Layer 3 of a small transformer language model trained on English Wikipedia (10 layers, counted from 0, width 64).
A neuron adds its activation times its output weights to the MLP's output. To switch it off is to set its activation to zero at one token and run the rest of the model.

Output weights of the MLP neurons that the questions are about. A number n stands for (n - 500) times 0.0012.
n5: 522,354,457,401,441,373,512,613,359,436,572,609,630,459,247,675,496,526,610,391,321,447,441,539,422,646,716,498,476,258,441,733,541,545,392,748,547,474,356,600,558,520,591,771,577,438,516,464,629,368,382,637,499,406,512,498,754,448,548,299,547,481,478,467
n15: 449,515,489,479,359,330,594,430,284,204,461,388,750,619,461,549,502,277,284,670,506,448,228,355,584,488,557,374,571,359,497,368,231,543,565,441,266,535,664,466,583,670,670,553,501,192,332,574,431,614,437,335,513,380,607,451,601,827,491,643,591,426,321,333
n21: 590,628,680,488,290,520,440,506,667,803,509,630,252,536,536,669,462,676,659,462,382,424,435,409,517,483,374,520,472,573,255,637,485,387,519,669,539,765,88,488,248,600,584,411,638,591,346,464,561,291,561,541,630,562,596,489,510,455,261,578,430,782,541,287
n69: 456,446,427,408,592,408,633,555,571,413,420,674,547,314,386,462,564,550,393,474,611,412,530,610,742,587,715,391,549,477,488,560,617,357,303,328,423,228,564,506,429,495,467,632,710,496,469,479,711,275,459,462,598,321,903,423,534,496,422,540,359,608,508,441
n77: 259,771,298,594,590,601,218,717,225,492,538,469,427,653,531,399,656,682,391,664,604,350,334,371,598,460,346,434,564,525,378,299,681,518,720,300,399,580,464,351,459,457,517,475,375,340,380,518,636,325,518,512,538,514,232,400,602,617,547,351,501,252,123,563
n78: 400,444,642,507,558,498,116,349,562,455,479,617,497,656,560,849,606,483,637,242,395,467,402,230,467,470,438,389,810,463,732,639,322,497,424,673,686,115,759,596,547,363,583,456,695,522,595,758,304,411,616,506,554,380,305,486,468,866,855,177,507,397,541,570
n86: 582,589,437,327,720,541,286,562,732,755,482,326,571,497,436,559,304,629,398,441,363,547,377,491,786,406,349,674,650,337,665,581,489,335,486,470,513,486,568,543,505,391,765,368,644,343,524,305,279,314,598,416,686,386,504,544,498,390,554,581,531,415,335,344
n90: 469,289,416,358,382,761,293,720,534,567,399,557,517,421,431,506,545,355,528,485,559,571,523,722,653,434,459,390,563,588,492,544,504,486,609,541,628,597,493,294,506,513,489,400,582,604,778,605,613,398,683,372,586,438,591,488,536,534,436,492,577,639,373,252
n98: 457,619,497,757,679,581,897,376,715,591,694,546,384,530,481,471,328,395,346,570,384,395,451,453,309,392,629,496,437,591,509,500,476,414,696,585,494,514,487,788,342,292,500,338,596,274,295,506,478,561,246,490,615,464,193,253,428,398,334,181,617,484,506,557
n127: 537,411,437,625,643,524,289,699,444,645,853,486,547,498,552,579,504,327,560,869,585,475,708,307,564,662,504,540,297,358,490,441,505,544,562,256,505,500,802,530,503,602,898,633,705,291,537,675,501,375,511,158,535,447,480,399,562,559,610,386,424,327,382,501
n159: 362,409,514,546,515,528,247,571,509,655,530,555,458,260,429,590,398,587,433,713,266,623,433,554,678,514,613,366,396,351,525,726,400,592,454,685,566,427,589,441,528,457,733,569,513,395,421,451,463,474,740,588,959,477,657,463,432,423,549,504,431,357,555,521
n168: 454,470,511,442,617,469,552,443,345,589,594,491,319,381,650,443,617,640,293,399,701,807,695,365,570,842,288,262,481,433,318,521,717,620,366,773,500,418,406,580,636,552,550,327,591,357,425,517,433,463,685,552,548,377,659,351,588,439,515,603,585,659,444,697
n172: 628,551,329,480,527,407,469,487,484,369,615,369,295,339,484,369,467,777,838,583,476,217,446,499,416,584,531,636,327,468,413,445,589,592,543,482,516,460,542,460,566,509,355,425,449,523,457,148,525,728,389,401,488,458,573,445,578,409,374,493,485,791,496,432
n187: 471,411,328,302,443,405,574,351,326,359,332,475,409,140,570,794,627,622,680,493,520,478,382,347,406,527,514,852,572,725,513,288,687,741,603,705,394,313,685,563,457,507,439,671,640,550,496,505,329,615,246,301,440,482,546,588,420,385,632,783,371,525,440,469
n212: 610,339,411,154,521,543,629,564,419,547,481,555,440,592,673,533,403,344,600,506,304,268,481,582,288,652,653,332,406,470,599,522,603,547,438,313,621,286,489,491,666,358,499,432,398,640,467,705,582,435,514,527,436,339,499,659,642,629,479,349,525,333,644,434
n236: 592,449,584,582,688,645,570,542,651,557,322,537,467,667,553,546,290,363,448,556,274,496,601,551,695,488,361,493,352,444,357,509,343,400,553,673,628,648,721,527,442,682,590,541,590,393,414,451,383,378,685,245,482,484,631,570,504,510,339,703,880,479,453,538

Each question names a token from some text and the token that comes next. It shows the activations a of the neurons there, in the order above. A number n stands for (n - 500) times 0.77.

Then comes g, the gradient of the next token's log-probability with respect to the MLP's output, scaled to length 1. A neuron's effect is roughly proportional to its activation times (output weights . g). A number n stands for (n - 500) times 0.001.

" Justice", then " pre"
a: 494,500,500,500,500,500,498,313,502,445,492,500,501,500,500,420
g: 221,428,246,698,689,443,591,644,472,337,448,525,468,445,414,435,607,616,523,356,349,627,480,464,627,547,420,527,558,334,338,599,577,335,594,636,517,257,448,534,387,426,532,753,301,585,432,342,549,377,436,619,616,480,507,628,750,471,640,251,620,501,599,470
Which two neurons, each switched off alone, lower its probability most, in order? n90, n127

" |", then " —"
a: 499,522,500,516,25,500,499,500,531,487,500,520,501,500,500,499
g: 350,303,253,552,472,604,495,580,467,501,443,506,598,709,686,693,615,524,551,452,442,870,576,599,453,479,582,658,479,574,605,494,567,382,455,412,377,509,616,584,401,726,596,623,486,680,273,752,601,257,623,477,592,375,674,609,612,540,485,635,518,559,606,428
Switching off which neuron hurts the next token most? n77

"==", then " International"
a: 500,573,500,308,500,500,500,500,540,514,500,500,520,500,500,500
g: 413,426,496,492,529,639,525,441,724,510,671,528,329,592,769,608,384,509,536,676,456,517,614,533,566,513,348,627,608,623,605,605,442,538,551,310,647,822,544,514,322,258,627,382,503,582,724,439,415,332,335,348,484,557,537,566,430,179,515,493,451,469,450,286
Switching off which neuron hurts the next token most? n69

" co", then "h"
a: 500,500,501,501,500,500,482,458,500,495,540,500,784,500,701,500
g: 522,371,338,630,791,344,517,303,312,341,602,506,392,420,534,392,394,419,553,414,357,438,242,602,523,595,527,259,336,407,608,758,530,504,613,631,351,687,469,384,602,316,439,407,405,338,683,510,465,490,420,531,460,194,622,449,560,459,504,506,397,522,581,425
Switching off which neuron hurts the next token most? n172

" in", then " r"
a: 500,500,500,501,500,500,500,508,500,498,500,503,632,501,500,500
g: 564,474,544,591,623,733,529,601,541,427,675,463,412,508,489,474,490,706,535,538,560,459,510,413,703,512,326,503,689,430,462,227,445,296,684,263,724,290,299,396,478,540,543,594,481,550,690,544,729,374,389,443,469,500,702,569,456,655,655,419,442,706,467,707
Switching off which neuron hurts the next token most? n172

" \"", then "b"
a: 500,499,500,413,499,521,498,501,505,500,500,500,490,500,500,499
g: 557,228,459,733,513,462,567,440,404,476,466,691,403,460,651,547,615,489,767,507,447,510,728,641,707,613,388,467,505,497,398,431,238,376,323,405,683,674,550,425,630,523,569,494,757,483,723,553,640,536,441,738,469,352,589,602,410,610,593,327,560,447,428,524
Which neuron, switched off, raises the next token's probability most? n69

"2", then "0"
a: 527,495,500,520,500,501,500,459,500,502,500,486,504,501,500,500
g: 547,572,588,405,344,262,458,584,386,349,534,393,559,346,440,291,445,569,576,563,321,483,447,626,493,381,416,570,421,477,301,618,550,525,548,521,314,316,198,335,329,377,636,407,648,540,253,426,382,464,542,616,537,506,570,549,399,293,318,525,647,439,403,806
Which two neurons, each switched off alone, lower its probability most, in order? n90, n5

" opp", then "osing"
a: 500,499,501,500,500,500,398,498,500,500,500,500,609,500,498,500
g: 470,523,470,602,440,474,573,555,342,498,506,358,603,593,289,549,524,331,477,619,610,531,654,686,552,598,361,687,461,455,554,577,557,516,488,657,451,348,639,447,393,768,238,639,589,676,289,525,625,499,773,157,450,535,687,675,316,453,545,472,509,600,578,581
Switching off which neuron hurts the next token most? n86

" con", then "gress"
a: 500,500,500,498,500,500,500,541,500,602,412,501,951,475,512,500
g: 513,560,603,418,395,465,407,269,745,386,538,626,554,476,674,485,260,535,607,400,666,704,522,641,591,294,421,638,399,614,423,360,345,650,337,198,568,447,564,418,571,506,502,535,408,575,496,472,474,623,311,566,728,513,486,540,280,506,526,796,335,487,456,424
Switching off which neuron hurts the next token most? n172

"ited", then " States"
a: 502,519,500,499,502,494,500,532,500,500,502,500,500,623,465,500
g: 537,465,526,414,479,423,400,443,388,384,293,675,617,283,669,380,643,561,639,729,724,717,591,536,371,288,836,497,512,422,558,650,480,593,670,553,572,610,625,362,546,412,581,398,621,552,646,603,519,400,677,317,507,403,395,557,588,377,632,513,546,366,377,384
Which two neurons, each switched off alone, lower its probability most, in order? n187, n90

"ct", then "ions"
a: 526,500,452,500,500,500,500,489,500,501,500,501,500,501,499,500
g: 732,588,423,483,354,548,302,551,374,429,414,439,450,394,531,545,478,571,287,393,469,440,358,643,686,549,576,370,467,754,421,542,449,348,544,326,559,179,542,703,580,538,395,482,610,456,524,567,411,239,531,441,486,550,373,578,458,709,408,314,624,240,448,726
Switching off which neuron hurts the next token most? n21

"sp", then "ective"
a: 500,514,423,500,500,500,512,491,490,500,499,500,500,511,406,500
g: 517,495,558,605,582,436,534,467,263,743,295,427,312,338,406,556,470,495,428,490,366,490,393,379,259,623,570,658,631,523,413,576,397,392,693,529,471,583,481,675,666,754,363,595,684,618,463,421,574,480,371,486,636,566,446,527,612,413,919,348,517,566,525,435
Switching off which neuron hurts the next token most? n212

"\n", then "\n"
a: 499,574,500,500,499,500,500,498,533,431,500,500,497,500,500,512
g: 603,500,401,511,550,470,476,343,601,183,640,716,530,467,512,469,457,445,437,526,570,473,282,431,676,348,614,474,493,568,552,814,611,509,530,659,757,516,614,625,366,322,535,491,365,514,454,378,484,293,297,381,675,527,372,571,526,231,551,409,560,271,476,365
Switching off which neuron hurts the next token most? n98

" The", then " b"
a: 503,566,499,552,500,500,498,503,500,501,501,502,536,482,462,500
g: 546,540,421,768,606,504,505,695,703,371,332,705,531,396,469,657,481,670,511,150,613,505,545,358,652,665,323,312,550,467,200,517,474,384,560,430,426,564,469,587,524,542,176,537,549,520,570,464,585,506,467,637,611,577,621,542,597,602,295,395,592,509,482,564
Switching off which neuron hurts the next token most? n69

" he", then "ter"
a: 502,497,492,500,500,500,500,467,497,500,500,500,620,500,529,440
g: 576,439,575,457,513,284,590,572,412,423,327,564,362,404,476,497,406,615,410,616,372,677,536,486,460,630,684,564,364,453,242,558,520,325,520,349,611,778,435,551,329,438,459,493,389,261,618,475,541,430,602,592,425,506,329,349,700,687,569,227,719,284,526,439
Switching off which neuron hurts the next token most? n212

" girl", then "s"
a: 169,500,500,499,501,500,500,413,501,470,500,501,501,500,498,475
g: 469,479,498,373,511,380,249,356,599,632,611,422,581,301,524,409,405,600,563,483,630,726,419,621,736,429,565,599,352,575,779,236,471,589,312,481,362,302,484,472,361,661,526,443,392,530,588,561,217,381,526,573,667,585,497,631,422,225,435,484,571,485,467,491
Switching off which neuron hurts the next token most? n5

"-", then "ex"
a: 500,561,500,500,500,499,500,488,560,500,497,501,511,500,500,524
g: 647,562,284,402,671,391,455,681,648,566,537,536,466,376,405,786,470,601,325,528,569,363,467,488,486,588,487,374,450,527,325,641,473,580,505,345,249,548,353,555,457,586,567,728,410,538,573,667,660,699,371,728,704,320,315,335,340,523,569,493,485,383,383,439
Which neuron, switched off, raises the next token's probability most? n236

",", then "5"
a: 436,500,500,495,462,500,500,457,499,500,501,529,500,500,505,499
g: 595,551,494,499,387,611,274,433,224,533,576,534,337,312,535,521,649,330,562,452,629,466,581,424,571,549,592,384,467,391,285,645,382,668,330,592,614,680,554,515,601,682,485,391,584,396,465,563,805,600,560,566,397,233,519,545,328,425,364,339,724,444,552,660
Switching off which neuron hurts the next token most? n168

" Other", then " out"
a: 463,452,493,492,494,500,457,371,500,421,500,501,498,502,498,500
g: 331,654,335,760,589,265,444,333,484,416,397,627,362,441,532,468,543,415,664,630,465,719,415,552,603,572,381,516,609,509,553,571,624,366,481,396,499,647,457,340,421,577,198,578,447,478,720,384,604,694,519,365,666,661,364,701,529,545,494,775,559,509,409,508
Switching off which neuron hurts the next token most? n127

"all", then " |"
a: 503,500,513,500,500,500,501,494,500,500,453,500,500,500,500,476
g: 659,594,370,448,279,614,427,427,299,541,592,482,392,378,624,537,536,509,452,381,408,869,616,337,421,605,524,250,559,545,484,795,533,466,467,366,447,297,472,652,275,484,508,647,485,421,366,403,540,467,473,485,633,382,687,687,477,696,517,504,529,275,448,407
Which neuron, switched off, raises the next token's probability most? n159

"y", then " in"
a: 555,500,500,500,500,501,499,407,500,495,498,500,500,500,500,425
g: 406,358,544,481,664,486,393,346,373,514,541,494,438,394,272,360,383,653,449,494,309,409,306,497,555,500,591,296,541,534,448,708,502,392,582,539,640,279,375,518,337,360,367,473,609,360,601,352,403,498,240,460,577,471,465,746,848,572,468,451,363,287,558,470
Which two neurons, each switched off alone, lower its probability most, in order? n5, n236

" t", then "u"
a: 500,499,519,500,500,500,507,500,501,502,500,503,723,500,528,500
g: 569,416,541,473,589,356,540,443,580,701,700,414,308,647,620,457,443,607,595,502,175,695,585,536,212,612,587,582,407,234,617,569,523,524,403,584,464,644,491,363,192,661,612,444,392,538,628,478,579,516,380,401,527,720,662,494,325,370,554,495,479,557,402,434
Which two neurons, each switched off alone, lower its probability most, in order? n172, n21

" and", then " ac"
a: 517,570,501,500,500,500,501,522,500,500,497,502,548,500,534,500
g: 485,625,497,548,593,513,463,643,509,595,569,466,493,347,438,499,336,572,533,594,406,606,366,292,534,439,438,445,514,336,538,566,330,529,534,272,646,248,375,329,404,278,413,173,630,446,715,576,567,546,505,364,748,276,717,500,740,581,550,403,408,379,491,533
Switching off which neuron hurts the next token most? n212

"ed", then " by"
a: 508,500,500,500,501,421,500,500,500,500,500,499,500,521,500,499
g: 702,643,656,427,468,736,573,676,490,481,618,498,387,503,786,593,463,447,411,518,531,470,488,311,448,618,501,705,491,483,418,349,587,608,467,401,276,729,393,602,528,509,459,737,559,410,489,436,324,481,501,431,433,593,457,260,516,363,799,660,342,430,487,260
Switching off which neuron hurts the next token most? n78

"I", then "V"
a: 497,500,499,500,500,500,500,495,500,502,410,500,505,499,546,286
g: 444,656,388,387,379,503,328,697,525,578,674,341,401,382,716,725,270,603,525,580,349,532,601,635,426,457,465,515,466,558,463,512,627,543,627,738,532,286,322,406,576,408,423,586,362,444,509,611,704,832,525,472,247,466,593,374,375,536,436,559,671,462,508,567
Switching off which neuron hurts the next token most? n236

"ach", then " African"
a: 569,500,500,500,502,482,500,500,500,500,500,440,501,500,500,500
g: 470,601,410,470,389,484,322,431,490,780,656,342,331,357,772,490,408,499,494,499,527,635,527,382,461,432,508,710,486,409,460,309,422,465,526,663,419,695,674,439,432,500,405,371,439,517,585,631,156,440,246,303,289,577,566,571,504,461,734,385,561,453,510,592
Which neuron, switched off, raises the next token's probability most? n5

" have", then " ra"
a: 501,566,500,502,500,501,488,500,500,500,500,501,572,500,500,500
g: 410,394,589,490,760,475,405,378,825,380,347,645,289,413,520,493,512,553,535,455,533,604,599,494,700,544,560,393,594,387,520,823,559,459,501,366,337,478,510,356,664,412,511,626,689,382,511,282,682,536,358,417,202,567,574,619,577,405,457,407,348,438,460,431
Which neuron, switched off, raises the next token's probability most? n15

"ter", then "os"
a: 496,500,501,500,500,501,500,499,501,500,498,500,503,500,500,518
g: 488,465,495,583,478,700,532,337,567,320,577,557,628,664,628,468,414,366,566,580,367,207,438,390,289,436,164,618,398,479,370,653,549,727,520,721,484,441,489,328,477,524,607,601,464,532,315,509,336,357,448,334,444,416,644,455,429,346,411,693,628,615,502,344
Switching off which neuron hurts the next token most? n236

"av", then "ir"
a: 486,500,500,500,500,500,500,500,500,500,491,500,500,497,500,497
g: 413,458,584,617,609,500,578,423,377,508,588,390,540,493,774,328,562,461,580,351,700,597,621,516,669,595,434,515,556,557,605,273,406,542,429,421,533,269,498,475,726,569,799,677,492,449,547,323,673,586,557,465,325,522,246,734,454,688,470,632,527,643,439,681
Switching off which neuron hurts the next token most? n5

"\n", then "|"
a: 497,552,500,500,498,500,500,498,547,411,500,500,493,500,500,510
g: 597,526,679,343,440,456,524,519,461,393,589,592,742,353,636,559,775,578,538,525,718,580,560,601,435,455,708,405,381,512,537,454,605,614,579,406,570,479,581,549,442,741,570,661,427,402,330,592,544,727,510,140,772,505,493,538,661,520,689,644,379,453,420,571
Switching off which neuron hurts the next token most? n15

"is", then ":"
a: 529,500,500,500,500,502,500,458,500,500,500,503,500,500,500,485
g: 620,734,710,448,584,603,274,456,268,739,487,265,334,468,564,532,406,368,391,520,492,303,417,545,416,560,647,621,406,534,377,456,547,689,374,405,588,280,454,376,495,402,582,690,543,557,441,600,306,437,501,458,410,515,336,487,342,420,242,418,681,375,610,537
Switching off which neuron hurts the next token most? n90

" established", then " that"
a: 506,500,500,500,500,387,505,431,500,501,500,496,500,496,500,499
g: 430,573,407,473,661,318,610,415,387,556,505,532,629,660,439,621,499,402,319,517,353,373,537,600,376,508,685,509,487,640,477,514,554,410,620,677,603,292,524,604,536,536,560,439,535,735,466,362,581,205,540,572,789,584,216,265,618,550,354,535,325,413,627,681
Which neuron, switched off, raises the next token's probability most? n78

"ol", then "es"
a: 500,499,500,500,500,500,500,491,498,500,502,473,498,500,500,460
g: 540,477,628,607,681,618,493,563,357,482,589,339,613,473,524,489,478,500,289,443,274,262,696,605,790,619,483,431,526,668,510,388,490,511,143,455,400,531,391,707,505,334,596,725,390,444,387,602,492,370,348,636,632,621,439,519,343,510,586,573,365,608,523,373
Switching off which neuron hurts the next token most? n90

"ournal", then " of"
a: 480,500,500,500,500,500,500,95,500,472,484,500,500,500,500,501
g: 644,638,693,413,131,538,532,428,514,673,533,620,533,514,763,549,466,498,544,513,369,398,408,526,460,560,705,399,348,529,482,689,531,588,259,487,526,735,461,427,581,522,813,502,583,486,486,564,679,682,570,452,470,702,312,536,342,539,502,497,402,639,457,703
Switching off which neuron hurts the next token most? n90

",", then " regular"
a: 428,550,500,500,489,500,500,430,500,501,500,501,500,500,500,501
g: 444,476,590,677,504,687,463,585,522,605,561,289,291,464,461,356,493,356,443,374,539,589,574,619,528,372,348,405,514,325,331,71,454,469,433,163,565,668,446,452,441,470,471,624,614,457,499,616,549,517,288,392,428,500,581,548,490,417,201,331,620,506,479,556
Switching off which neuron hurts the next token most? n5

" place", then "."
a: 485,500,500,502,502,466,499,499,500,466,500,480,501,499,501,498
g: 486,296,453,469,525,287,635,439,534,461,539,643,464,516,535,655,596,412,437,489,636,725,608,361,638,447,394,362,478,453,304,864,407,614,583,519,520,576,390,724,393,356,565,647,307,772,324,435,551,420,564,376,433,571,431,541,460,761,767,455,510,496,512,506
Which neuron, switched off, raises the next token's probability most? n78

"in", then "ations"
a: 501,500,500,500,500,502,500,501,500,496,500,502,500,500,500,491
g: 568,538,474,437,635,478,285,687,459,603,761,261,534,388,450,597,350,448,263,500,568,283,324,615,502,375,485,471,357,640,431,323,665,413,388,373,545,274,421,623,415,493,274,377,492,664,611,481,542,393,421,469,361,421,505,457,256,383,407,263,577,452,604,491
Switching off which neuron hurts the next token most? n236

" and", then " the"
a: 482,508,501,499,500,500,472,518,500,500,514,495,514,501,498,500
g: 411,312,512,635,495,324,523,536,362,500,583,453,473,546,388,550,580,521,479,446,540,432,549,549,329,558,576,561,520,668,333,831,473,433,432,559,345,774,357,663,470,750,600,563,284,475,210,454,340,545,492,584,405,352,189,348,395,372,390,614,373,545,544,462
Switching off which neuron hurts the next token most? n86